Layer 13 of a small transformer language model trained on English Wikipedia (16 layers, counted from 0, width 128).
A neuron's activation on a vector x is quick GELU(weights . x), where the dot is the dot product. Quick GELU of z is z times sigmoid(1.702 z).

Input weights of the MLP neurons that the questions are about. A number n stands for n times 0.0044.
n121: -7 18 27 39 32 24 7 -26 -17 -48 -60 25 8 -11 -28 7 1 -36 -15 7 -33 -14 13 3 9 -11 48 -6 18 -2 8 -11 -55 -2 38 39 -24 22 20 26 24 14 6 -18 -11 -27 -2 -67 -15 -12 -32 -38 -10 -83 -2 31 11 -21 46 26 -25 27 -4 30 -45 36 -2 -6 -30 -9 16 -28 27 11 -16 -26 8 23 29 8 42 28 52 5 -1 8 -67 -7 -16 -25 30 26 -8 55 -12 -55 -5 22 33 32 2 -10 14 -21 31 -14 -17 12 16 4 -37 -14 33 -26 -18 -21 -13 -38 -10 -19 -4 14 8 -39 20 -49 -8 -59
n166: 14 18 27 31 -5 -54 23 -26 40 -30 -1 72 32 24 77 -14 35 2 31 19 -8 -21 10 17 8 45 8 9 15 -6 -61 22 -35 -9 27 -27 -9 41 -17 -1 -54 13 13 28 -67 -4 12 8 -18 28 -3 8 3 15 36 22 1 -4 -25 3 24 -20 -15 54 -19 -47 -36 22 -56 -25 -5 9 -11 -29 1 21 1 89 -2 29 18 40 16 -20 47 -5 -42 32 -1 -32 43 -2 -8 40 9 -4 -11 15 -33 42 14 40 94 26 -51 35 -41 22 -26 -6 2 27 -37 -5 -42 -38 12 5 8 1 -7 27 -26 13 -12 -9 -24 8
n212: 19 50 -25 -49 -49 -27 -19 -39 32 42 -10 -9 10 25 6 22 -29 15 16 11 -28 -9 -29 -19 31 -26 -21 38 22 14 -54 1 11 86 -32 -4 -10 11 28 -4 0 -10 16 37 -37 -4 -17 -9 -40 -21 15 -31 -25 3 6 -16 5 -43 16 -10 33 9 -35 -4 -45 -12 -5 -60 3 -23 9 -30 -48 -2 15 31 -43 25 -38 -30 12 64 22 -3 6 18 -21 -32 -32 7 26 -14 -20 -18 18 12 21 41 -10 3 -8 -5 -8 -22 35 48 27 38 -25 -42 24 -1 -22 9 1 16 32 -58 -41 0 18 15 -12 -25 31 -41 16 -47
n266: 12 16 29 -6 18 10 -30 -18 10 -7 22 -41 -24 -13 61 -37 34 7 -13 -23 25 2 13 18 -23 3 5 45 -16 19 25 9 -41 -23 -50 11 23 -83 -16 11 -12 33 -49 -13 -44 -3 45 -9 41 28 25 -28 0 -9 7 -20 9 -18 -21 -27 19 -15 21 61 49 -33 22 24 -3 50 -4 3 -4 -30 -27 8 -10 56 8 -25 -8 32 -5 1 -28 14 21 19 -4 -44 20 -8 -38 -40 25 -30 -14 3 7 3 39 10 57 -30 -16 -7 -50 -17 -21 12 7 55 -17 -34 1 21 33 2 -23 -44 7 -74 18 -51 -18 16 -43 13
n275: 19 -58 -46 10 29 -9 26 -12 8 -13 -34 -4 28 -15 18 -5 -9 3 12 24 31 11 27 9 46 41 -31 24 9 24 11 -23 -29 2 0 -29 -13 -58 5 28 -12 -17 -13 48 -33 24 -5 -11 19 12 9 -1 2 3 -20 7 44 -17 48 46 -17 -18 -11 -8 8 3 -28 50 83 2 -15 3 -39 -46 -12 25 10 6 56 -18 16 13 32 10 -28 -9 -21 -26 -20 58 33 26 -28 9 14 -46 -6 29 -17 14 -45 9 -11 -17 59 30 -29 25 -11 16 -7 -55 -5 -31 -41 18 43 -36 14 -43 12 12 41 15 34 -57 -14 -24
n292: 10 -36 4 31 32 10 1 29 1 -2 -34 46 -20 51 -16 20 0 28 51 -1 2 -8 -52 23 18 -20 62 -13 23 6 -15 -33 -38 35 5 1 -19 -35 -6 -12 6 -12 -30 0 6 8 63 25 7 28 15 -2 -14 15 30 -11 -17 19 22 27 16 55 -43 -14 -27 -2 21 1 -44 28 -23 17 11 -7 -14 -18 21 11 -1 -8 -16 7 35 -3 56 17 17 -40 -33 6 26 -37 -2 -14 41 46 -52 2 -18 -6 2 -2 27 23 -43 -45 -9 45 -2 -11 -2 15 -51 1 22 -34 0 0 -9 35 -18 26 58 -18 31 15 -53 -9
n345: 29 -17 64 53 -10 11 32 -20 27 -24 -3 -35 3 -9 -4 -14 -19 41 -3 19 -23 13 30 -13 23 -25 -26 8 10 -13 -22 -60 -24 -7 16 -16 -21 7 -36 11 -41 -36 -27 30 -48 -13 -2 -24 -14 -20 -66 -2 -30 -35 -43 -19 37 10 -39 24 14 38 5 13 -29 22 -16 37 -8 54 18 -17 -33 -8 16 0 -7 -52 22 6 -28 -9 57 19 -34 -34 22 37 -13 41 -9 49 -14 -15 -27 -60 -24 11 -25 60 6 -23 10 14 -5 -62 -19 -66 -3 -7 -21 4 30 6 -64 40 56 14 40 5 -29 20 -37 -51 -49 -36 16 10
n370: 22 -68 28 15 -36 35 19 8 1 -1 -10 -11 -10 29 13 -17 38 6 44 57 25 16 -23 3 -9 36 8 -9 -19 22 12 40 18 5 14 6 -24 -44 -18 -8 -11 2 -27 20 -8 -4 2 21 22 -21 -50 -1 18 13 24 2 -21 2 -38 -9 21 40 26 37 20 -7 42 -10 -55 10 -24 45 5 26 19 4 27 28 51 17 -4 4 38 52 -1 16 11 -7 11 15 -42 -37 -3 8 -7 54 -23 20 24 25 28 -3 45 -28 15 -88 -25 36 21 30 -24 -9 10 -32 85 29 43 -11 -35 20 11 -11 -7 -2 -25 42 3 13
n404: 13 14 61 39 -40 10 2 29 20 4 -19 -25 -34 30 5 -7 -45 -3 40 9 19 -3 2 -38 -11 47 14 9 33 -41 -54 6 14 35 14 -45 -26 7 22 -40 -68 42 -25 24 37 3 -16 45 -20 18 26 -14 -3 9 -27 35 51 58 -1 -23 39 40 -33 30 -19 -20 16 4 47 -54 25 -20 0 -2 34 -19 -3 4 3 -14 -13 40 -1 -3 2 -26 14 -3 -21 1 0 11 -42 -42 3 -42 12 -40 11 -23 -3 8 -5 21 27 -52 -50 0 -4 -37 -27 1 -58 -21 -40 -39 -6 -7 0 -27 42 23 33 -46 -2 -26 27 20
n448: 3 0 -5 25 -73 -59 49 -7 58 -19 -40 8 7 -27 29 -12 0 -38 14 -44 17 12 19 9 9 5 45 -30 -6 5 12 -3 22 25 -14 18 -6 -28 2 15 34 15 4 35 -37 67 -4 -50 31 -5 14 1 28 -47 -13 -1 -26 -1 3 5 -16 -25 -12 -23 22 -15 -28 -25 -13 16 -22 -13 15 -14 -17 10 -8 70 -2 16 -35 19 29 10 2 -2 -8 -10 39 -28 39 2 -68 -10 -64 -6 9 15 -20 -9 22 5 16 15 20 4 -26 -46 -6 -17 -11 26 21 2 11 22 31 -38 -34 2 -29 -21 -10 -26 -51 -14 -3 9
n502: 15 0 6 24 -56 30 5 -33 -20 8 11 -10 -24 50 -33 -41 -9 13 42 -24 7 -1 -23 36 -35 -37 32 -13 27 3 19 22 -41 33 7 32 26 -9 -17 22 11 43 -20 -59 0 11 42 34 -21 20 0 -29 2 -5 -30 66 2 16 16 39 15 31 -6 28 17 14 -8 30 -2 22 21 -1 -8 -4 -5 29 -14 14 -2 -23 5 32 24 49 -34 0 12 20 1 -11 17 1 -23 -25 -21 2 -48 -4 -18 11 -26 1 -9 -16 18 -8 29 -14 -17 30 6 -34 31 -34 19 5 32 -4 -37 11 -33 -67 -5 -46 7 17 24 -26
n663: 16 30 -13 28 -33 -2 -6 7 -8 19 3 22 12 14 48 19 -19 19 7 3 27 -25 -25 4 -45 11 42 26 30 -18 8 1 5 16 31 -25 -29 -19 2 -1 -35 43 -14 -36 50 25 -13 -16 -20 -2 -16 -6 -20 18 18 37 -46 21 -37 19 -14 80 -42 38 -33 7 -4 48 -5 6 4 -1 32 53 29 -10 2 20 -14 22 -18 4 31 -21 -13 25 6 51 -42 -1 -21 -12 30 -2 -20 -3 -7 19 -49 5 -33 -33 16 -6 -27 9 32 45 18 -46 -2 -50 -17 -43 -16 3 62 -5 -11 -28 -8 -50 48 -9 -47 52 -47 -3
n764: 14 41 7 -4 18 7 -2 13 32 -43 4 40 -34 -58 -14 40 4 30 -14 -10 54 -28 44 13 43 22 42 19 22 25 27 13 3 48 -28 24 -15 10 -11 4 -21 37 6 -10 -40 -12 -13 21 -7 14 -10 25 16 -71 52 -17 36 22 8 -26 2 -39 12 -23 19 -21 8 -27 0 -22 9 -5 37 -33 74 -21 12 8 -11 15 -26 20 14 -1 -4 -62 45 -31 -34 32 24 37 -2 -12 -24 -33 -10 -24 -2 -1 1 -32 21 5 4 -51 -13 -1 47 -12 -48 17 6 0 -2 8 -22 8 12 -25 -54 67 27 -16 -16 -25 29 -38

Each question shows a token from some text and the vector x that enters the MLP there. A number n stands for n times 0.099.

"ar": -44 4 -19 -8 -1 24 -8 13 -39 -15 -7 -31 13 -14 7 17 -4 -13 -44 -12 1 -3 -4 0 -4 -23 -42 3 10 -18 -2 11 -7 -22 13 -41 -8 28 6 -1 1 26 46 1 25 -23 7 -10 -11 -7 24 9 11 -2 -27 25 22 -6 -32 -20 14 9 14 9 1 -1 -4 -1 7 -12 2 -38 7 22 -25 -27 -19 -2 -11 -44 -15 -16 -13 2 1 2 -28 17 11 16 -26 31 23 6 4 15 16 2 5 4 3 -28 -17 10 -9 3 13 11 20 0 4 2 0 3 5 5 -23 -7 6 3 3 -6 -10 -27 18 12 21 -13
Which of these neurons fires most? n121

" ind": -45 -9 -12 -9 -6 -15 -7 -14 4 -16 23 -2 23 -2 -30 -12 20 -8 -6 -8 12 12 -23 22 -33 -7 -39 0 16 -31 27 7 13 23 1 10 3 22 10 15 3 -6 -5 9 -36 -29 -12 8 46 -6 -3 -7 3 21 -1 -38 12 37 -23 -8 38 -15 -8 -28 29 -24 7 18 23 8 3 12 -2 -7 19 8 15 -26 2 -23 3 -21 -29 -12 12 25 28 1 -16 -7 25 -17 -1 4 -18 5 37 -11 -20 4 -15 2 -13 4 -5 13 24 -5 5 -10 -12 23 42 32 10 18 -36 -2 -6 7 -7 -16 2 18 -5 -25 -19 0
Which of these neurons fires most? n764

" After": -65 -6 -12 -5 24 21 -14 6 4 -12 -14 -8 -17 -10 3 9 -5 -3 1 -14 0 2 18 22 -7 18 14 -1 -23 -4 11 -8 -19 6 6 5 17 13 -10 -4 1 7 -14 6 10 -29 3 25 1 -2 7 -5 -4 -14 -17 5 7 -21 -2 10 -1 0 29 -34 20 8 -6 11 3 -1 -6 -3 -13 -11 -10 -3 29 4 1 -16 -17 -44 -61 -20 -7 -23 8 3 -18 -7 -16 31 12 12 -18 -8 -14 -16 3 7 -4 -13 -20 17 7 -15 -7 13 3 -1 2 -35 14 -2 -4 2 0 13 10 4 6 -1 -14 7 -5 2 -45 6
The most active neuron and its activation: n764, at about 1.5

" K": -78 -1 -17 -17 5 26 -3 -8 -24 -10 26 4 -2 5 -5 7 -7 -1 -9 3 7 -10 13 5 8 12 -6 5 4 5 -9 -7 18 -5 -4 0 -2 26 1 -14 2 11 -5 -1 12 2 -13 3 -10 -3 4 18 -1 17 18 -4 1 -6 0 12 -11 -1 2 -6 6 -1 -4 -2 2 4 -3 -13 9 -1 -10 -7 -1 8 -14 27 10 9 -6 19 -1 6 1 9 0 10 5 -13 5 -7 14 26 59 -4 0 -14 4 4 1 2 -6 7 0 22 8 -12 -4 6 -13 10 -4 -2 -5 1 4 7 -2 9 -23 3 -2 11 -16 -4
Which of these neurons fires most? n212

" has": -62 2 13 -3 28 16 1 -2 3 -20 15 -13 1 -14 6 -6 11 -4 -31 -16 -3 -4 -8 -15 -4 -11 -24 -3 -6 5 3 12 7 2 14 35 -19 36 7 0 2 11 -4 2 -8 -6 -18 -13 4 19 3 12 33 -4 -18 -24 1 7 1 7 -22 -18 19 -11 10 -3 -15 12 -21 15 5 -29 2 -10 -7 1 -1 -16 2 19 -13 -51 -20 -20 7 3 11 17 2 -7 24 6 17 27 -11 -3 0 -1 -5 11 12 -19 -28 10 20 -2 -2 21 -2 8 -3 -4 0 11 -5 44 -19 -3 -12 9 -6 2 -31 19 -14 27 -17 -16
The three highest activations, in order: n764, n121, n345

" St": -61 -15 -9 -1 40 -6 21 7 -16 22 -10 -5 -30 -10 28 -19 -14 -9 -5 21 15 -16 6 -3 -3 31 -14 1 -7 -1 -5 -11 33 2 17 -5 7 -4 -10 25 9 0 4 18 -17 3 7 -24 10 -21 10 19 0 37 14 21 -15 18 38 -6 7 -8 9 6 7 -2 -9 -14 2 -19 -1 12 -14 3 -8 -18 -12 -9 1 -28 -18 -7 -39 -1 -2 3 0 -15 25 -11 -15 4 -5 -7 8 -14 57 -1 8 6 -7 -10 -26 7 -18 -1 27 -5 -10 2 2 -11 -45 11 14 -11 9 0 -4 9 -5 -2 -18 16 -6 3 -1 7
Which of these neurons fires most? n275

" pol": -59 1 -23 -3 21 15 -24 6 -19 -16 -5 -8 -27 -27 -11 -1 -2 13 10 -7 -28 -8 -8 12 1 -1 9 2 8 11 -7 2 32 13 -1 -30 -23 18 -9 2 3 6 7 16 1 -26 5 27 7 -11 28 23 8 37 -26 -14 -30 4 -7 30 -18 -18 -16 9 -3 21 3 -20 27 -6 -13 2 -10 -10 -18 -37 12 -20 -10 14 4 -16 19 8 8 12 -1 -29 -2 7 -29 29 11 16 3 12 21 -8 11 -18 -18 -29 12 -1 -2 7 2 -8 1 3 -20 30 -7 -3 -13 -26 -25 1 3 -11 11 -22 -3 5 16 0 -1 21
Which of these neurons fires most? n292

" were": -74 14 -2 1 9 16 7 2 1 -28 -14 -1 16 -6 0 5 12 3 0 -2 -2 -22 -8 25 -12 5 -8 -2 -7 -17 2 -4 0 -22 7 8 22 20 14 -8 -14 26 18 -20 -2 -25 -12 -7 2 -6 15 10 4 34 -2 10 1 -2 3 -14 -4 -19 23 -29 0 10 -1 2 -2 4 -5 -10 -21 0 -7 4 8 -5 17 10 1 -59 -20 -3 10 18 -23 -4 8 0 13 -2 -3 8 11 -7 -8 11 -11 -6 -11 3 14 5 10 -7 -4 27 -12 -3 -10 18 3 -4 -7 -1 -23 10 15 12 11 -15 -4 9 -8 -2 23 -8
Which of these neurons fires most? n166

"ad": -64 -1 11 -2 7 6 -2 6 -42 3 8 8 8 0 -9 4 -10 15 4 -4 1 14 0 3 -13 21 4 2 0 -8 38 3 -6 2 -2 12 5 34 -21 10 -1 20 -15 -26 10 -5 0 -5 21 4 15 6 -4 29 18 -24 -4 30 -9 1 11 18 3 -4 -14 -15 3 -1 10 9 14 21 -9 13 -19 -4 6 22 4 -3 -31 -45 -10 2 -11 23 -4 37 12 10 9 -4 -8 8 1 17 7 -5 -2 8 -24 -14 5 -4 -15 -10 24 6 10 -15 19 -4 -26 -2 -1 3 -7 -3 7 4 -12 6 -3 24 -15 12 2 41
The two highest activations, in order: n663, n292

" st": -65 -13 -2 11 32 -10 -4 -9 -3 15 10 -7 -30 -4 7 7 -17 -18 -9 14 -10 -5 10 -2 6 27 -14 1 -1 -13 6 16 4 18 -18 -30 5 7 -7 -7 2 -4 -13 -1 -25 6 -10 -31 31 -12 9 -1 24 13 -12 6 -14 10 12 1 0 -15 9 -17 29 20 3 13 8 -1 -15 5 -7 -10 -12 -2 -17 -8 15 -10 -4 -8 -17 -9 -2 9 -35 -9 -8 -4 8 10 -7 -35 -9 15 66 2 2 -11 -3 3 -11 -5 -3 14 19 4 5 -13 0 7 -16 7 12 6 -10 16 16 9 9 32 -20 -2 -13 -3 -7 17
Which of these neurons fires most? n275

" Al": -63 -7 -18 -4 28 -3 -11 4 -35 -15 11 0 13 -7 -17 -21 15 8 4 -14 -9 8 20 6 -5 2 0 4 6 16 14 3 3 -7 12 -3 -27 15 -3 10 -7 -23 -8 -9 10 -18 1 12 18 -15 -1 6 -6 38 -14 5 -1 22 -16 9 21 -5 -5 -41 -27 3 1 -1 -16 17 16 -13 -11 12 -25 -33 14 5 -17 3 -7 -20 8 8 -15 9 -10 12 6 -17 11 43 -8 3 26 -8 7 -17 2 -21 21 -28 -7 7 19 -6 16 -6 7 -10 4 4 3 3 0 -15 24 -14 20 -2 -6 8 12 5 -4 7 -3 -28
The three highest activations, in order: n121, n345, n292

".\n": -65 2 -38 -13 10 15 -26 -1 13 21 -1 -28 4 7 13 16 -1 -8 4 -20 -14 11 5 6 -14 -14 -48 -2 -10 -9 4 25 -12 13 6 -4 10 34 22 21 -5 6 25 -14 21 -17 -15 10 18 -4 25 26 18 -16 8 -13 6 13 1 14 -12 -8 -14 -33 -4 12 0 -24 -11 -11 7 8 26 1 5 -17 10 16 -17 -3 -18 7 -10 14 -8 -11 15 -21 45 1 17 12 4 -4 11 -3 -14 2 0 9 -13 -6 -3 1 -22 24 26 -1 8 3 18 -8 8 -2 -9 15 15 -5 3 -8 5 -6 -12 4 -30 2 -3 16
The most active neuron and its activation: n212, at about 0.34

"N": -47 -19 19 3 -21 -5 1 19 -14 -28 36 11 5 -23 9 -5 25 20 1 0 -12 -5 -12 5 -11 -3 -13 4 -22 5 9 14 9 -9 7 24 25 -17 -25 0 9 -19 -4 -23 4 10 -21 -3 21 -29 -9 17 -4 -21 0 -16 6 11 30 37 -13 13 -2 5 12 -30 8 -19 10 -4 11 7 8 8 -9 -3 25 -6 -8 6 9 -12 -2 -1 13 28 -10 19 54 -28 -31 10 -25 21 4 32 4 -12 -6 14 21 -23 -11 -19 -17 -5 -1 -6 -13 13 8 9 -6 -6 29 20 -8 25 25 24 2 19 -38 8 -13 9 -12 10
Which of these neurons fires most? n370

" Co": -39 -22 -51 -3 25 31 5 9 3 -8 1 15 -1 -9 -19 -9 -3 -14 -36 -11 -27 -4 41 -6 35 21 -41 3 12 -8 -14 -11 11 -28 -3 -3 28 -14 -1 -27 20 -26 22 6 -14 10 8 26 12 1 5 16 -2 10 -2 -8 4 22 25 -12 -18 -5 -17 -43 -24 8 2 -12 7 -28 -25 29 4 -1 -15 -15 -27 -6 -13 -23 34 -33 9 8 -13 -38 -26 -18 5 -16 -8 6 20 19 -12 33 5 17 -2 -30 1 -3 3 -8 16 8 23 5 -8 1 33 -10 10 11 14 9 29 -2 9 -8 0 3 -17 27 16 -41 -24 -8
Which of these neurons fires most? n275

".": -63 -8 -13 12 -19 -8 -25 29 16 4 -8 3 17 22 -7 0 -3 -16 -7 8 3 5 4 -13 29 -1 -13 -3 -22 -4 -13 22 7 7 -2 18 13 13 -6 12 -1 13 -7 12 33 12 -2 -5 -13 -23 -3 2 1 -9 -34 10 12 -7 -2 4 9 -29 12 -26 -3 13 2 -18 -15 3 20 -2 -15 10 -11 -16 -14 22 -12 0 -8 -3 -19 2 -9 21 13 -4 26 23 3 6 15 1 14 31 23 -18 1 -10 18 -38 6 3 -10 -2 19 -15 -29 4 29 4 -9 26 -8 24 -5 23 1 -6 5 -6 -3 -20 0 14 -1 -14
The two highest activations, in order: n212, n448

" who": -71 -13 13 24 11 22 -2 -3 -7 10 -12 4 -10 1 -22 -21 -14 8 -13 -10 -11 -15 -2 4 -10 -11 1 -2 -10 1 2 15 -4 1 -12 0 3 19 -2 -14 1 -13 6 -14 -2 -16 -8 16 -15 6 24 13 12 25 -10 -16 8 8 22 -2 -28 -20 4 8 -10 8 6 -6 -14 8 -8 2 4 0 -23 17 7 -9 8 0 10 -64 -25 -4 -6 9 9 -1 -12 0 10 -8 8 7 -12 23 2 13 22 32 -5 5 -8 0 -15 -11 18 20 -1 2 -14 -12 3 20 -3 14 -24 -14 5 -18 -13 12 -7 6 -9 -12 -6 14
Which of these neurons fires most? n292